Layer 7 of a small transformer language model trained on English Wikipedia (15 layers, counted from 0, width 128).
A neuron's activation on a vector x is SiLU(gate . x) times (in . x), where the dot is the dot product.
The model reads these tokens: "lex" " st" "ru" "ct" "ure" "." " e" "L" "ife" " May" " " "5" "," " (" "20" "15" ")\n" "-" " J" "er"

The vector x that enters this layer's MLP at each token. A number n stands for n times 0.0032.
0 "lex": 93 42 -79 -327 -9 -72 137 138 -3 70 90 32 129 -153 162 70 43 -108 94 -243 -23 119 -161 -30 22 -96 -139 42 64 194 7 46 34 184 73 -78 42 -23 -43 35 -184 -23 -68 -102 -137 -33 18 -50 -136 -41 2 -44 31 262 18 91 60 143 53 39 31 -81 -102 -181 -13 89 1 27 185 -14 -66 -71 42 -24 -160 -69 20 -23 -50 -19 59 -127 -122 -39 -8 22 -123 -45 218 71 -54 46 92 -17 176 104 45 -96 -87 105 -48 -10 130 70 -167 -199 -2 47 27 51 11 105 -34 112 -1 -145 59 -14 -174 -32 34 -129 -145 -39 109 -68 -37 -49
1 " st": -13 117 -216 84 90 -8 -92 -40 58 84 -248 -14 268 62 92 15 6 -101 120 -190 11 141 -119 -117 1 -50 -177 -34 114 289 46 57 -145 145 -150 -66 -140 -70 -73 106 -96 19 -5 74 -15 -230 -2 -475 -71 153 144 179 -130 -52 -43 105 80 79 -82 43 34 0 -22 -63 106 29 69 -53 -98 54 -100 -163 58 -17 -61 98 96 -72 124 11 111 -108 -84 229 -29 -119 278 -161 -3 -25 39 25 -130 -133 -29 -5 39 77 44 297 -17 -37 211 86 -60 -49 72 104 -128 102 -209 43 -61 -154 11 -308 16 -10 25 -43 -157 -17 -107 58 -130 27 -12 -127
2 "ru": -163 -11 -193 -176 95 227 175 -75 254 -29 43 -195 43 -103 190 -131 105 4 -38 130 -56 25 -333 -220 15 -54 -147 -116 -179 130 76 4 -110 80 -58 128 -103 70 -136 61 -97 20 -8 -25 -188 19 -46 181 -121 -100 -53 153 -4 42 -5 -165 28 322 -109 -122 -128 35 -64 -111 -97 -46 -20 -64 80 86 130 -16 194 3 -51 -124 79 -133 252 171 106 -102 25 -250 -183 -25 -11 -40 82 52 2 116 275 82 -68 48 -247 -32 -52 -48 112 -208 71 42 -82 -7 66 6 21 69 -87 -29 62 212 104 171 -136 8 -114 -12 69 52 -152 -85 68 -185 -20 -81
3 "ct": -31 57 -97 -101 91 123 134 -85 109 -50 -156 30 21 -13 165 -56 78 -65 29 -45 -109 156 -152 23 28 59 -37 74 -13 150 -43 -17 175 39 145 -88 -75 -103 -63 -10 -161 62 -63 126 -243 -143 68 232 -128 66 196 -76 -132 32 -26 -167 45 67 119 -135 174 40 -133 -63 18 74 124 73 -82 28 10 70 140 -10 86 128 -86 62 85 68 3 -10 -195 57 -197 -190 86 -145 200 176 97 27 -20 211 340 -26 -43 -42 -7 63 -17 -50 180 74 -74 -155 13 66 -13 75 116 48 116 -105 -106 68 8 51 -82 148 122 -90 -16 -144 119 -57 39 -96
4 "ure": -37 -55 -198 -111 -24 -14 13 48 -98 -102 -8 -56 -88 -151 163 -214 71 -5 47 -96 -6 -76 -139 -87 91 -66 -106 2 96 53 -64 198 -57 189 171 -155 -11 -88 -88 -33 -165 18 -54 -52 -55 -97 -13 -106 -242 77 -1 63 54 38 -175 22 40 223 -64 -16 83 63 176 11 -5 41 90 72 -51 76 -5 -113 94 23 -31 75 11 -88 102 111 71 -210 -17 -58 -146 -62 -216 24 48 22 -13 -109 68 76 -92 64 -171 113 -100 220 -5 5 275 54 -257 41 -72 64 14 80 18 65 26 127 12 -63 62 -27 -6 -42 -106 -76 -59 -50 -18 81 -19 56
5 ".": 213 -41 40 -58 -44 -75 -1 14 -56 60 -10 -115 18 129 112 -110 109 -7 190 -9 77 168 -57 -95 -67 -94 -50 -29 -3 80 1 221 50 299 -2 -14 64 -35 -3 84 -153 54 -123 -32 -79 69 -33 181 45 -143 8 -84 -48 142 -80 78 65 95 -196 -48 88 -73 66 -120 -14 -210 31 -4 -33 75 -42 46 72 -122 -34 5 120 44 67 -28 85 -75 -89 -38 -15 12 -157 -118 168 -60 -28 -27 -40 46 40 24 61 -41 -112 84 18 -18 209 -47 -177 -56 -140 23 126 124 -169 -81 43 69 34 -19 -36 -4 -218 4 19 -148 -133 -17 -20 29 -130 126
6 " e": 86 88 -36 -59 -74 144 119 -58 215 53 -138 16 61 -135 110 159 151 81 148 99 -76 171 -214 -56 100 -111 82 -38 -81 -1 -32 48 74 1 -78 -39 -66 5 -92 107 -150 31 39 18 -79 -6 -73 -401 26 138 148 258 -71 5 14 56 85 98 -83 -127 -37 -171 21 -4 -122 -12 18 20 16 101 -107 103 211 -209 0 -15 -92 -1 128 162 111 -185 126 -41 -148 102 -146 -41 112 -142 -39 132 118 -143 44 127 99 179 -22 -45 17 -43 67 22 -7 -169 95 160 -48 72 -119 -16 -129 79 234 -67 -67 -99 -16 -76 18 -108 -166 33 117 -126 38 -15
7 "L": -74 -82 -134 36 -54 -140 28 -38 42 101 52 -75 95 114 -97 61 -24 1 166 34 -124 172 -113 143 -48 85 -63 139 20 53 -147 16 -43 4 143 0 -109 -76 -2 246 -99 86 -63 -40 -96 -88 -34 -167 49 26 50 85 -111 47 48 -44 72 69 51 129 76 13 -59 -17 -120 101 -175 -104 196 -63 -77 90 157 50 -54 129 77 67 177 184 90 -63 -100 -83 -21 -63 -97 -34 -41 75 118 -28 242 -66 7 82 -87 -58 62 134 233 90 260 167 -16 -147 -56 210 12 -43 -127 -53 67 113 17 -144 -92 62 -132 72 40 -81 -206 -205 207 -40 -304 54
8 "ife": 61 -169 -62 -149 87 -42 -18 104 -23 -14 -101 -24 74 -32 277 -208 9 -39 46 -203 -64 68 -48 0 11 -71 -76 -57 -140 17 -208 200 -15 220 24 1 -83 -125 183 31 -139 -33 12 -13 44 -22 48 -122 -227 59 151 -35 41 -9 -143 129 22 -65 -56 -82 61 170 91 66 -99 -3 -131 18 76 79 -119 0 111 -57 -189 18 74 -13 7 140 27 -35 -16 -112 -74 93 -347 -20 97 154 -16 66 -1 103 -11 -11 14 42 -100 -15 50 4 144 -26 -222 -165 34 24 22 58 -107 186 125 2 175 -64 174 4 -16 131 -59 -67 16 -41 116 50 25 -38
9 " May": 37 -134 -23 168 -77 -10 30 -122 144 -37 -77 -84 51 60 177 -108 -89 -41 76 64 9 -213 -229 -267 -72 -35 -56 -77 -36 -24 -54 135 -88 83 70 110 39 -25 67 122 -115 62 -92 33 74 0 90 217 -236 -20 151 -181 120 142 -57 133 31 -111 -87 -52 -1 141 189 -45 2 -20 -126 -98 47 -40 -20 99 75 -128 2 7 39 -28 25 81 48 -34 -29 -247 92 43 177 -89 158 85 60 -77 5 -12 160 -63 -124 189 45 -87 125 28 201 -248 49 32 -8 47 -42 154 -120 79 66 -119 292 -87 129 171 -136 -26 33 -183 -192 -64 314 -157 -202 118
10 " ": 67 -131 -124 80 3 157 66 -49 -81 -56 -120 -91 -63 -39 143 -17 -190 16 275 0 28 46 -198 -60 -44 -90 70 60 -111 -138 -134 13 132 239 21 -113 -115 91 -110 139 -122 313 54 187 -212 -259 -77 239 -49 -207 -4 -35 37 124 -111 -101 85 -44 2 -128 1 58 -25 -64 -34 -71 -143 39 200 185 -22 85 -32 -96 -82 3 78 62 67 229 94 -9 -45 32 16 131 -44 -56 37 -89 -75 -22 136 -162 -36 64 93 8 -45 -40 49 -51 88 0 -171 -159 133 30 -31 -39 -22 109 -151 68 -16 -108 -74 89 -92 -132 85 44 -10 -2 -68 -150 -134 -19
11 "5": -30 34 -73 28 49 -23 -27 24 166 -227 74 -125 131 4 254 32 48 -30 90 111 -42 -59 -160 105 91 -138 -71 9 -84 71 -167 44 -209 95 -72 -123 -297 -48 -142 78 -144 139 27 7 32 -65 37 -143 -138 -41 42 -47 28 67 118 19 -13 52 -56 -10 -49 25 59 -25 -56 -27 -194 136 39 42 -96 -88 -24 -118 -247 72 157 32 64 281 -143 -150 -6 -112 -136 27 103 -180 168 -210 1 124 62 -4 114 115 61 -49 8 -76 -31 150 7 -237 -27 -46 -90 53 -24 112 -7 -60 9 -14 79 -29 -72 82 -20 -140 118 -139 -52 -17 -94 -179 1 2
12 ",": 63 32 129 36 -34 -132 -22 53 81 15 16 17 27 13 104 -33 -37 -19 47 85 -143 -70 -105 36 -206 -21 -18 -24 -129 6 3 167 -98 175 11 47 -90 -15 24 -39 -239 -63 -5 16 -44 -94 -50 -67 -80 -78 3 -19 -74 130 -15 -37 -21 -4 -26 13 6 92 -118 -31 -68 33 -177 112 50 44 -137 -95 41 -80 -47 -44 142 -20 70 86 -23 -57 -51 -103 63 105 111 -58 117 44 -64 -5 53 -113 88 146 80 -21 -67 -48 17 15 108 -9 -50 19 -36 47 40 106 -162 -2 -81 -10 12 -44 77 22 -57 -76 40 -134 -53 127 0 -13 45 29
13 " (": -5 -109 118 120 89 10 107 -101 -100 -15 -58 -38 -127 25 -89 -72 -71 -175 175 57 86 189 -178 -224 -20 -80 -76 -119 -157 -72 5 55 52 79 136 -50 -178 20 125 164 -176 -181 -23 137 -18 -147 -22 110 72 -23 -36 -3 1 52 -111 -45 24 15 75 -27 48 -73 -29 -56 -91 -180 -15 -41 70 62 -144 -75 152 -87 -243 46 12 125 95 119 169 -152 -149 -51 87 53 -4 -178 0 -188 -90 -44 263 -152 44 81 70 80 66 -34 -37 -2 78 -69 -46 -60 37 53 60 59 3 83 -113 77 46 -97 98 97 -175 -24 96 -2 16 10 -123 -136 70 -35
14 "20": 101 57 38 155 11 -133 170 191 62 -125 16 -278 113 -62 78 25 110 238 151 90 -165 -4 -188 100 108 -283 -52 -47 -133 -70 -191 41 -69 5 44 -97 -199 -123 -131 19 -111 98 -76 -116 97 -129 -63 -23 0 -149 -64 -251 12 -10 100 -26 1 -57 -126 26 -21 116 -39 -202 -28 -104 -285 -39 -42 75 -20 4 5 -58 -87 85 163 -18 115 134 -56 336 -75 -208 110 -211 40 -109 72 -212 30 199 68 -139 -34 75 128 36 -41 105 25 -11 -23 -20 9 -157 20 137 26 210 -14 -52 -112 -139 43 -130 19 -2 -162 -76 190 172 -15 65 -28 -31 32 -28
15 "15": -112 -74 -9 -72 90 -124 6 -9 32 23 -144 -207 110 1 54 -68 -109 -68 60 170 -88 -63 -120 -95 137 -103 -9 -42 23 79 -116 12 -64 103 51 28 -393 -36 -160 37 -147 -47 -10 -15 29 -96 98 70 -152 -169 -56 59 -29 -80 5 63 178 162 -97 105 88 151 0 6 -15 -96 -311 -64 -76 22 1 -11 -127 21 43 64 20 66 28 142 -1 52 -119 -216 100 -23 -61 -6 132 -243 -53 -26 -31 -91 -56 -36 -186 172 -55 -32 -37 142 172 -158 -113 -47 9 108 -62 147 -131 144 -2 -122 16 27 -76 50 -200 -23 169 -191 -72 -62 28 -130 -17 -132
16 ")\n": 107 -215 65 37 60 -60 231 -96 -57 -6 -133 -55 49 160 -128 173 23 -60 60 -11 -64 -5 -60 -52 10 36 -93 -75 -45 208 -67 51 231 189 185 -127 -120 -47 -50 34 -128 -95 84 -33 -2 36 -18 196 18 -36 -108 -181 57 38 -142 -138 -67 144 87 -97 235 -133 -91 14 -132 -23 -121 -113 35 42 35 -18 125 -37 -184 -9 -63 143 119 161 112 -168 -152 -95 59 -40 98 -93 111 85 4 105 98 -198 -123 -6 178 74 -31 28 -97 37 5 -6 -172 130 -88 132 21 37 -195 -61 -51 105 55 -250 32 -102 -180 -155 64 -179 -17 -62 -5 -10 -185 42
17 "-": 111 -57 -101 3 0 -99 92 -15 63 83 -31 -119 -65 -31 -85 -52 73 -185 -101 5 34 73 -176 -74 -31 -79 -67 -74 82 203 9 -164 -4 257 9 54 -155 -115 -13 21 -193 66 11 -85 -69 162 -97 -111 -56 12 -78 -5 -4 124 -26 22 -89 113 -8 46 82 -31 -187 64 70 -98 -178 175 43 96 -107 205 -18 -84 26 -58 134 -63 6 54 44 36 14 -121 97 -152 -34 -2 102 -98 11 44 -51 -74 40 -84 169 48 -28 -69 -188 -96 122 12 -101 64 -115 31 -6 11 -141 16 -47 24 -54 -13 36 -44 -79 27 109 -146 -15 -88 147 -56 -48 -44
18 " J": 102 52 -40 131 103 -18 -24 72 160 80 -18 -97 -65 163 -84 102 -66 -75 153 27 -174 157 -209 22 -133 -43 63 50 67 88 -60 46 -62 247 -79 -56 -129 71 27 142 -68 -52 28 34 -197 -179 -25 66 -14 60 29 -7 93 -34 -39 -22 7 35 -61 -1 -132 57 -144 112 122 -86 -104 42 102 104 -4 48 122 -2 -324 105 -55 11 -26 199 142 -76 -195 -16 103 180 -59 75 37 117 86 -11 54 -43 -11 -120 -29 89 108 114 149 204 103 55 -167 -319 7 75 -132 0 -162 -25 -49 76 132 -287 151 -144 -76 18 235 6 -210 87 246 -3 -19 79
19 "er": 184 -182 6 -273 162 208 -95 34 39 -131 -152 -45 345 39 128 -96 154 -3 10 6 -207 111 -144 -48 49 -69 -68 -32 4 131 -143 157 -47 49 2 -97 188 73 -1 60 -73 52 -203 -58 0 -150 -181 -228 71 118 -200 -59 -51 124 -32 -162 -134 109 72 175 105 14 -363 133 -10 -45 -226 -60 -63 -72 29 52 124 48 -143 -45 -8 -19 -81 -20 84 -51 11 -51 65 -2 -2 -2 -178 185 32 95 -34 122 74 -20 -12 -1 125 -129 82 35 254 -23 -200 65 -105 -133 -55 91 -33 96 21 -31 5 74 -20 111 -60 -46 77 -60 -129 271 42 -28 313 -338

Each question shows the input weights of one neuron of the MLP. A number n stands for n times 0.0024.

n66 gate: 132 -51 -45 109 29 61 51 -32 -371 47 50 -132 75 -241 -1 104 81 47 -133 -16 110 190 44 -4 44 -4 -131 72 73 173 -68 -79 -67 47 -71 41 146 -82 -69 72 -83 -65 197 -56 66 -9 -120 191 72 1 -15 223 -13 278 -45 -93 104 -62 66 -68 -70 -92 151 -22 -15 -42 148 -160 -97 -107 -102 112 24 136 102 -85 -178 54 87 -68 50 -162 -20 -133 147 3 3 1 21 -299 225 -114 -14 124 -163 89 -119 -115 -265 8 -38 50 75 -17 87 80 95 194 47 -63 -127 -18 10 -142 17 -6 -57 -85 288 78 -4 15 -215 21 -75 76 174 -37
n66 in: -115 44 1 -44 128 -39 13 186 57 149 -19 21 83 107 70 114 174 71 -100 -6 -123 -185 221 21 72 -123 59 39 15 -45 130 -221 94 156 61 32 -174 -184 -36 -15 64 139 35 -15 -90 -99 3 30 162 52 35 16 -116 94 61 -133 29 4 131 103 -56 -66 26 112 -106 93 -32 36 146 -63 233 93 -74 79 -116 34 18 56 93 -25 -129 -173 -61 -139 215 15 -6 25 -105 -174 -1 -40 -20 -7 -146 83 -238 -26 -193 -89 -92 -37 -116 24 -74 -34 -97 56 -20 9 -106 -34 182 -74 -18 -154 -33 -76 -139 -6 82 83 -18 27 136 62 156 -304
On which token does it fire most? 9 " May"

n86 gate: 8 -61 -4 -62 117 -24 9 -36 -12 52 9 34 -265 -208 41 -35 53 -134 -174 164 55 -77 216 -55 123 140 39 51 124 36 -138 -84 -218 97 -127 -40 -36 20 2 140 -52 -273 33 192 -110 -190 -62 120 43 -59 -81 -234 -158 -30 -12 -6 -89 22 35 117 28 67 94 -155 -44 -42 -128 -21 -71 -199 91 101 -142 181 -76 108 80 -223 -2 151 46 79 -97 168 -34 68 221 42 -19 75 46 -8 -195 130 21 -259 10 -2 -2 113 -106 153 -160 -11 152 94 -44 -9 45 9 98 -188 -48 -36 10 49 -96 -125 -94 -93 38 119 126 -138 -172 139 104 119
n86 in: -40 -2 153 -102 23 76 -61 6 -70 -109 129 15 12 -7 -94 -196 -116 72 -63 47 -34 -143 12 -111 93 -185 27 125 -48 46 -9 66 -116 -66 -7 97 48 191 -68 -127 -208 272 -54 -54 29 87 -161 112 152 132 138 10 73 -26 86 85 105 40 -133 -36 -4 56 123 -185 36 -135 49 122 63 91 57 67 -148 -39 264 127 69 -23 -80 96 -118 -27 156 -55 142 104 76 20 0 128 -21 -21 92 -76 231 160 -105 -103 -98 26 34 -228 99 -18 -174 -138 -143 -28 -164 -2 -26 109 -116 9 -74 -180 87 -64 0 46 172 -27 -196 104 -105 -10 12 -113
On which token does it fire most, and how strongly? 16 ")\n", at about 0.28

n202 gate: 2 161 13 -43 -38 -142 -44 -111 66 10 -161 -109 62 90 132 59 31 79 -203 76 -105 -215 -161 63 -156 -43 118 -199 102 153 -108 -137 58 -60 6 265 19 -3 27 -12 110 -37 -190 76 65 -10 -9 4 3 146 89 138 -1 44 -20 -99 12 -103 0 -4 187 40 -63 -16 160 27 178 -105 92 -56 -76 -64 59 -33 -146 -17 -239 160 -43 -158 -144 62 -18 48 213 -56 -194 -67 -71 49 10 155 28 -82 187 1 52 106 -25 186 -26 -156 -3 -181 -59 24 -3 58 123 -74 -25 -55 -151 -2 -94 -106 -52 -32 10 23 82 94 77 177 51 -94 96 -22
n202 in: 24 19 -257 -3 -72 -155 149 10 111 -14 -57 -153 112 142 95 -18 -4 -32 -72 -132 -119 44 -22 -117 131 -15 64 50 -28 -193 68 154 -60 -54 -106 -128 -90 16 100 65 -57 -63 83 125 38 56 -4 5 -170 29 -82 -164 -150 13 23 -72 53 92 200 194 -9 170 -84 -98 27 -85 -109 -13 -159 -40 -45 16 -168 107 -194 -4 -16 -32 59 -22 87 4 61 192 62 -91 66 28 11 113 122 57 -42 236 -22 -39 147 8 27 20 -71 -117 138 76 137 51 -301 92 -87 182 79 -30 45 75 -108 -119 273 -83 -185 -49 3 61 19 170 -104 17 -81 -68
On which token does it fire most? 19 "er"

n93 gate: 23 164 41 -67 47 -260 85 -2 -67 -50 76 42 136 6 180 155 81 -2 72 -49 -103 -16 -73 -25 -105 96 -2 -81 -107 108 34 -6 -290 32 24 -49 45 -32 -24 -141 27 262 -101 -138 288 -14 31 33 -265 -93 44 -112 -103 -64 -52 204 -138 -18 47 15 70 -30 -75 49 85 112 -92 3 1 -1 -96 -85 -176 24 7 38 33 76 8 -70 120 39 -40 -70 45 -96 33 75 170 51 -41 -139 57 -57 74 -30 244 -43 66 -10 120 -73 -86 -181 156 -90 -208 -197 225 38 99 -152 114 26 -66 -50 79 129 71 4 125 38 -185 -91 -118 81 52 39
n93 in: 42 165 -92 167 -6 10 203 249 30 -90 -148 -102 -6 124 6 -259 -15 -53 -90 -25 285 -70 46 33 12 -38 44 241 3 63 -57 93 96 19 35 12 94 15 -173 98 -190 -290 150 -15 -70 20 96 -304 -118 -103 -20 -90 -183 -42 -24 51 -10 -109 61 -60 37 191 -37 -70 -168 153 -65 125 -83 -102 166 -142 12 -96 28 76 -35 -77 15 178 -96 -56 58 17 -26 55 2 142 2 97 1 65 -195 236 160 -11 -47 -76 -202 121 -67 132 -113 75 17 -20 67 -35 -133 163 -40 -45 -120 -36 -66 10 46 -150 -63 -4 57 -7 -96 3 -19 125 70 116
On which three tokens does it fire most, strongest first? 11 "5", 14 "20", 12 ","

n299 gate: 149 -34 4 -130 -83 -167 66 70 -51 24 51 69 -27 39 166 190 -11 120 40 -116 63 -95 -16 -189 41 -185 11 142 138 20 57 -269 -109 71 115 25 42 155 238 -53 -50 -104 182 118 35 -24 -77 45 16 35 106 -67 -104 138 -18 52 -48 -138 194 46 14 177 59 26 -37 -49 363 57 -96 -12 178 -34 -1 81 110 124 82 -79 40 -4 166 120 -55 -94 -116 -133 -13 -36 -119 44 -133 6 -215 44 89 -236 129 -35 3 72 -120 31 236 -19 -35 -12 40 96 -74 -74 -189 66 -101 215 -241 -31 -22 -15 111 -141 -218 119 11 -79 -225 -48 5 -47
n299 in: 54 99 24 -71 35 -48 -88 -94 166 58 278 -115 -24 92 23 -120 -226 -5 -111 -270 46 103 -267 -213 -62 116 210 24 -181 -79 -32 54 -97 28 -144 -21 -40 80 -104 -137 -125 100 27 32 -176 104 -45 -99 128 -50 -185 -33 -67 95 60 -11 94 104 -76 39 -1 -4 -38 -58 205 78 -77 64 -19 41 130 90 -103 -164 32 252 116 190 -15 94 -57 50 -9 -50 -48 -177 -100 -25 193 49 68 -195 169 5 -189 179 -6 -52 56 -22 4 84 1 -37 -107 38 85 -97 -46 81 75 20 -18 -95 5 -99 -157 39 4 -66 8 59 6 160 -83 -17 90 -8
On which token does it fire most? 1 " st"

n268 gate: 96 46 226 -101 -23 -119 85 120 -170 84 37 -34 -42 3 62 -48 -142 -117 -64 61 -29 -47 105 -45 -30 83 -70 51 -80 -44 -91 -205 -163 203 32 83 -66 68 20 -4 -18 61 18 101 -3 -115 -183 46 -186 93 22 -9 -74 -144 127 -77 47 81 94 -57 -36 -133 -82 -4 42 16 3 133 -116 28 52 -13 -269 59 -31 60 -2 -50 -23 -176 -17 0 8 -48 83 -218 51 17 -116 37 215 56 76 -249 -21 -63 -31 20 -84 13 -21 -197 2 -45 215 -121 5 73 -16 -270 -33 -30 96 123 -131 -74 -15 -3 -190 -46 -134 155 52 -175 117 54 30 -40
n268 in: 21 23 -11 -4 175 9 50 15 -82 270 -108 -127 54 -137 154 -89 -69 14 91 22 -13 -9 -94 79 85 21 238 -75 104 79 -57 -111 -134 212 212 -116 -149 -104 -66 -28 -6 -241 206 163 -172 107 48 41 -174 2 -65 109 -5 -34 94 114 31 29 -53 -37 53 23 -96 25 58 135 -5 156 61 154 -55 -37 32 -76 58 -42 87 -147 61 -199 31 -82 -126 96 200 -178 -246 -120 -102 84 -57 -47 50 3 -54 -91 33 -125 102 68 -118 -157 121 -133 49 152 50 23 -178 -64 8 147 56 -123 51 111 -89 3 -23 -31 -108 173 113 193 44 126 160 9
On which token does it fire most? 17 "-"

n213 gate: -5 -69 34 -24 -22 -236 -234 -66 47 -207 -177 54 -185 -101 16 85 -11 180 2 7 -63 2 33 -37 -35 98 -2 -105 -76 1 19 86 -178 -143 41 -194 -10 -9 153 112 8 92 104 -11 78 38 -26 186 -94 182 -247 -131 -212 67 126 49 -86 -64 -17 -47 101 -19 111 30 198 -193 -66 -8 -181 71 -23 36 -131 -30 -129 19 33 -68 28 -100 -15 -142 82 -29 22 106 55 -25 114 -58 -74 -70 53 1 38 128 -36 -87 -12 -101 -234 -162 -183 76 -91 -10 -17 49 -79 -62 -8 4 -5 83 -185 68 85 24 -85 38 -111 -2 -33 59 23 -223 78 11
n213 in: -2 -11 91 -1 -31 57 151 36 -154 101 -101 -89 87 120 -61 -47 -112 -212 -160 -61 14 -46 61 98 -233 88 10 -185 -78 -58 46 -170 -40 -24 121 147 -44 47 162 55 -129 8 107 -112 55 -25 -75 -103 4 -10 262 -108 -75 -3 -60 -72 7 81 -135 -50 -24 -38 -63 89 -18 119 -15 -34 -40 -99 -119 30 142 -26 -51 -3 -31 -21 34 -265 72 -40 -205 -104 102 -26 -101 -127 -9 75 8 -26 10 -32 94 -62 -138 50 148 65 20 147 71 -23 -18 -143 149 72 40 -31 24 -156 -61 -123 -125 72 -144 189 181 -99 74 -101 -94 24 116 50 -86 -118
Its two highest activations, in order, are on tokens 13 " (", 12 ","

n175 gate: -16 64 86 -72 -94 -66 49 -298 54 149 32 -45 38 -27 35 195 -95 -79 -41 -137 113 0 -115 -103 94 -109 -63 -190 -13 27 72 -91 -5 -132 -13 -22 -24 74 -86 57 -146 -46 -194 48 81 178 42 16 -21 -125 -116 47 168 177 56 47 99 -9 -148 79 -5 -233 64 -134 -75 126 -134 23 -151 51 108 87 -79 -125 154 -78 149 -18 6 -102 -117 -42 -31 -35 -45 55 -106 -29 -59 -98 24 -124 -120 191 -128 -33 182 -140 149 116 -43 -87 44 77 -182 -202 82 25 -190 -10 -41 178 -8 40 40 50 106 10 152 28 -157 -33 -26 60 -78 166 -107 82
n175 in: 32 24 -108 -112 -35 -11 -104 107 -194 -25 -155 -79 46 273 202 -175 -60 -62 14 26 104 42 -81 -68 -39 156 35 -46 79 30 2 -174 -1 22 -9 84 162 -155 119 -25 85 91 15 12 15 218 -21 -45 90 24 11 74 -30 28 -33 -38 36 99 -26 60 -26 -163 -63 55 7 -39 -27 -68 98 16 -151 27 203 108 17 55 -76 113 -118 -75 -41 -29 146 -164 114 -76 50 -77 44 -56 -79 -33 -198 84 -44 7 110 53 -100 162 -61 46 -129 27 43 -115 30 54 187 -12 -55 111 0 47 -87 -171 -103 82 60 50 -73 164 -179 -151 161 -87 -111 172
On which token does it fire most? 5 "."

n144 gate: -9 146 142 70 -43 -38 -35 -25 116 -101 -2 7 117 -5 -57 54 -35 2 -14 8 116 -37 70 68 -199 -39 32 28 -127 19 23 -28 -128 -73 1 -13 97 70 125 -98 -75 -49 -111 114 -6 23 -41 -59 -32 -96 107 -72 -82 50 -208 -34 -57 41 -31 -35 92 -25 -16 32 71 12 -57 -111 -112 -37 -47 -63 24 -61 -92 -76 92 80 200 187 -185 203 47 -27 10 74 -26 59 160 39 -103 -26 -27 29 160 -6 171 -19 111 96 -12 35 -2 47 57 -81 137 206 -26 -54 -91 23 162 79 -154 11 -96 55 75 59 39 -6 -37 35 57 -107 49 -74
n144 in: 25 177 45 -14 28 -208 -153 -76 191 -34 35 50 -52 3 -78 46 -44 77 23 17 -87 -59 43 17 -36 35 120 195 23 101 90 46 -78 -229 69 138 75 -46 39 79 -57 -111 -164 199 -38 4 -99 14 -35 -158 73 -7 42 47 -61 18 116 -151 -8 48 6 -14 92 13 -4 123 -126 -60 -96 -32 19 10 -25 -40 -205 -61 12 145 28 -33 -21 97 -39 89 43 38 132 -103 105 107 -183 -116 -19 26 148 52 8 43 66 -197 -69 69 -50 -28 47 93 -16 95 -75 -42 -87 1 45 -5 -59 -77 -100 90 56 112 123 55 -21 10 45 -112 128 89
On which token does it fire most, and how strongly? 12 ",", at about 1.4

n290 gate: -123 83 -190 -28 -9 -72 177 146 -180 -52 -31 231 185 169 -104 23 18 -139 -6 -31 61 30 39 -66 9 125 -114 27 -146 35 137 107 -98 -199 -138 -63 117 -27 -39 44 177 -138 -73 50 34 14 -109 10 -249 -256 -175 215 25 -36 141 -52 -22 125 -145 -150 -29 -106 20 -49 -196 -5 -108 -72 120 -153 -100 -5 -92 -67 85 -109 -52 88 -46 -74 40 -11 66 -7 96 -76 -33 -19 -35 41 79 9 -46 78 -25 49 26 -12 -75 238 -148 -49 -282 -82 52 -77 71 57 -51 58 9 -52 210 -29 107 -19 20 58 -68 -133 129 -15 15 34 31 60 97 120
n290 in: -83 -96 80 34 -1 126 74 11 -85 43 31 -14 -66 3 -170 155 -22 77 140 95 -152 -94 -78 332 -75 79 203 14 22 -28 13 -133 143 136 169 244 -39 15 15 -39 80 -111 109 -47 -14 25 -158 118 120 177 18 6 133 -18 -59 -18 -108 -62 -21 269 91 159 -18 257 57 -32 88 -155 -60 111 -41 35 49 -212 203 129 131 -74 22 -12 194 -21 -165 -16 -249 -183 44 -14 -106 -69 85 -87 26 -99 79 -43 -88 128 -127 -104 111 25 141 11 151 109 -60 36 -34 7 123 -104 12 70 5 -16 -83 87 -43 99 -73 -132 -87 -179 37 -17 -25 -87
On which token does it fire most? 8 "ife"

n226 gate: -67 83 231 -41 -9 62 -125 84 -14 -157 -31 -86 59 87 -216 -90 93 75 9 160 -181 218 -55 43 -21 -173 41 -113 69 145 -20 -218 -35 -33 81 24 160 121 49 18 91 -127 142 -138 156 120 -28 -47 195 -190 -79 18 208 87 -149 -22 -164 -115 114 -78 -168 19 43 -49 65 143 -98 -120 87 -41 -6 -109 13 -212 4 2 -47 -63 -84 -25 -69 26 101 -79 40 -42 -3 -24 55 -13 85 -62 152 -16 262 -115 86 -88 -30 -127 47 43 -28 80 -14 -20 35 -111 -86 -243 -3 -49 9 45 -34 -223 3 7 183 272 74 23 -77 19 -68 75 11 96
n226 in: -177 -195 -23 51 -69 -151 10 47 -225 -25 89 85 -16 -72 77 181 -85 106 -22 59 94 -98 57 102 -56 167 -12 -206 -59 -28 -171 105 10 35 59 -33 -43 25 -46 172 86 8 -171 -17 37 0 -44 111 52 -10 123 -21 17 -192 76 -146 37 33 -20 -116 26 34 100 -38 -103 -59 246 -30 37 -36 204 86 -119 203 -121 14 49 -25 31 5 -84 40 -93 -83 5 -18 -174 -33 64 -36 27 -12 -135 -52 -132 85 -32 32 44 25 -143 96 -46 -7 0 -165 105 37 46 65 -194 256 -136 56 8 50 -150 98 -101 29 -81 -50 -84 -14 59 -48 51 -17
On which token does it fire most? 1 " st"

n112 gate: -16 15 -30 -69 12 -28 -131 -15 -28 35 70 -104 7 -30 41 43 73 104 -133 133 93 68 3 -208 33 8 -24 -52 -6 85 -79 125 -12 51 63 -168 -109 46 27 -142 104 -69 -41 -93 -87 143 59 33 -55 -87 90 -15 -53 128 77 120 10 -129 45 31 -96 116 -66 -74 -19 -2 -18 -3 62 149 17 185 21 -13 -2 82 137 74 -12 93 -141 20 -64 -4 -74 -45 46 74 -175 -76 187 41 -10 -35 -62 37 -44 78 -2 151 -62 -24 20 92 -62 52 131 31 144 5 87 63 -20 76 47 -60 203 -40 49 29 -151 64 45 22 151 -30 16 53
n112 in: -57 -133 45 45 42 49 -16 40 43 63 43 -8 -13 16 -52 11 95 -64 -68 -2 91 178 37 -134 -44 -8 66 82 -86 22 -124 86 80 -47 10 -161 -63 -13 3 -61 -48 -84 123 13 -7 36 57 -55 -17 30 61 -45 16 -35 -41 173 13 -208 -149 111 -98 -41 -84 -112 96 34 79 -14 -26 45 21 189 -152 37 -33 98 125 46 -68 82 -36 -4 43 -85 -23 -75 44 43 -48 -53 -42 82 31 -41 48 17 -90 -85 132 -43 6 131 39 -61 -101 -111 4 87 167 57 -81 141 65 159 23 40 16 1 78 -23 -208 -24 14 -40 141 -133 -134 -96
Its two highest activations, in order, are on tokens 8 "ife", 9 " May"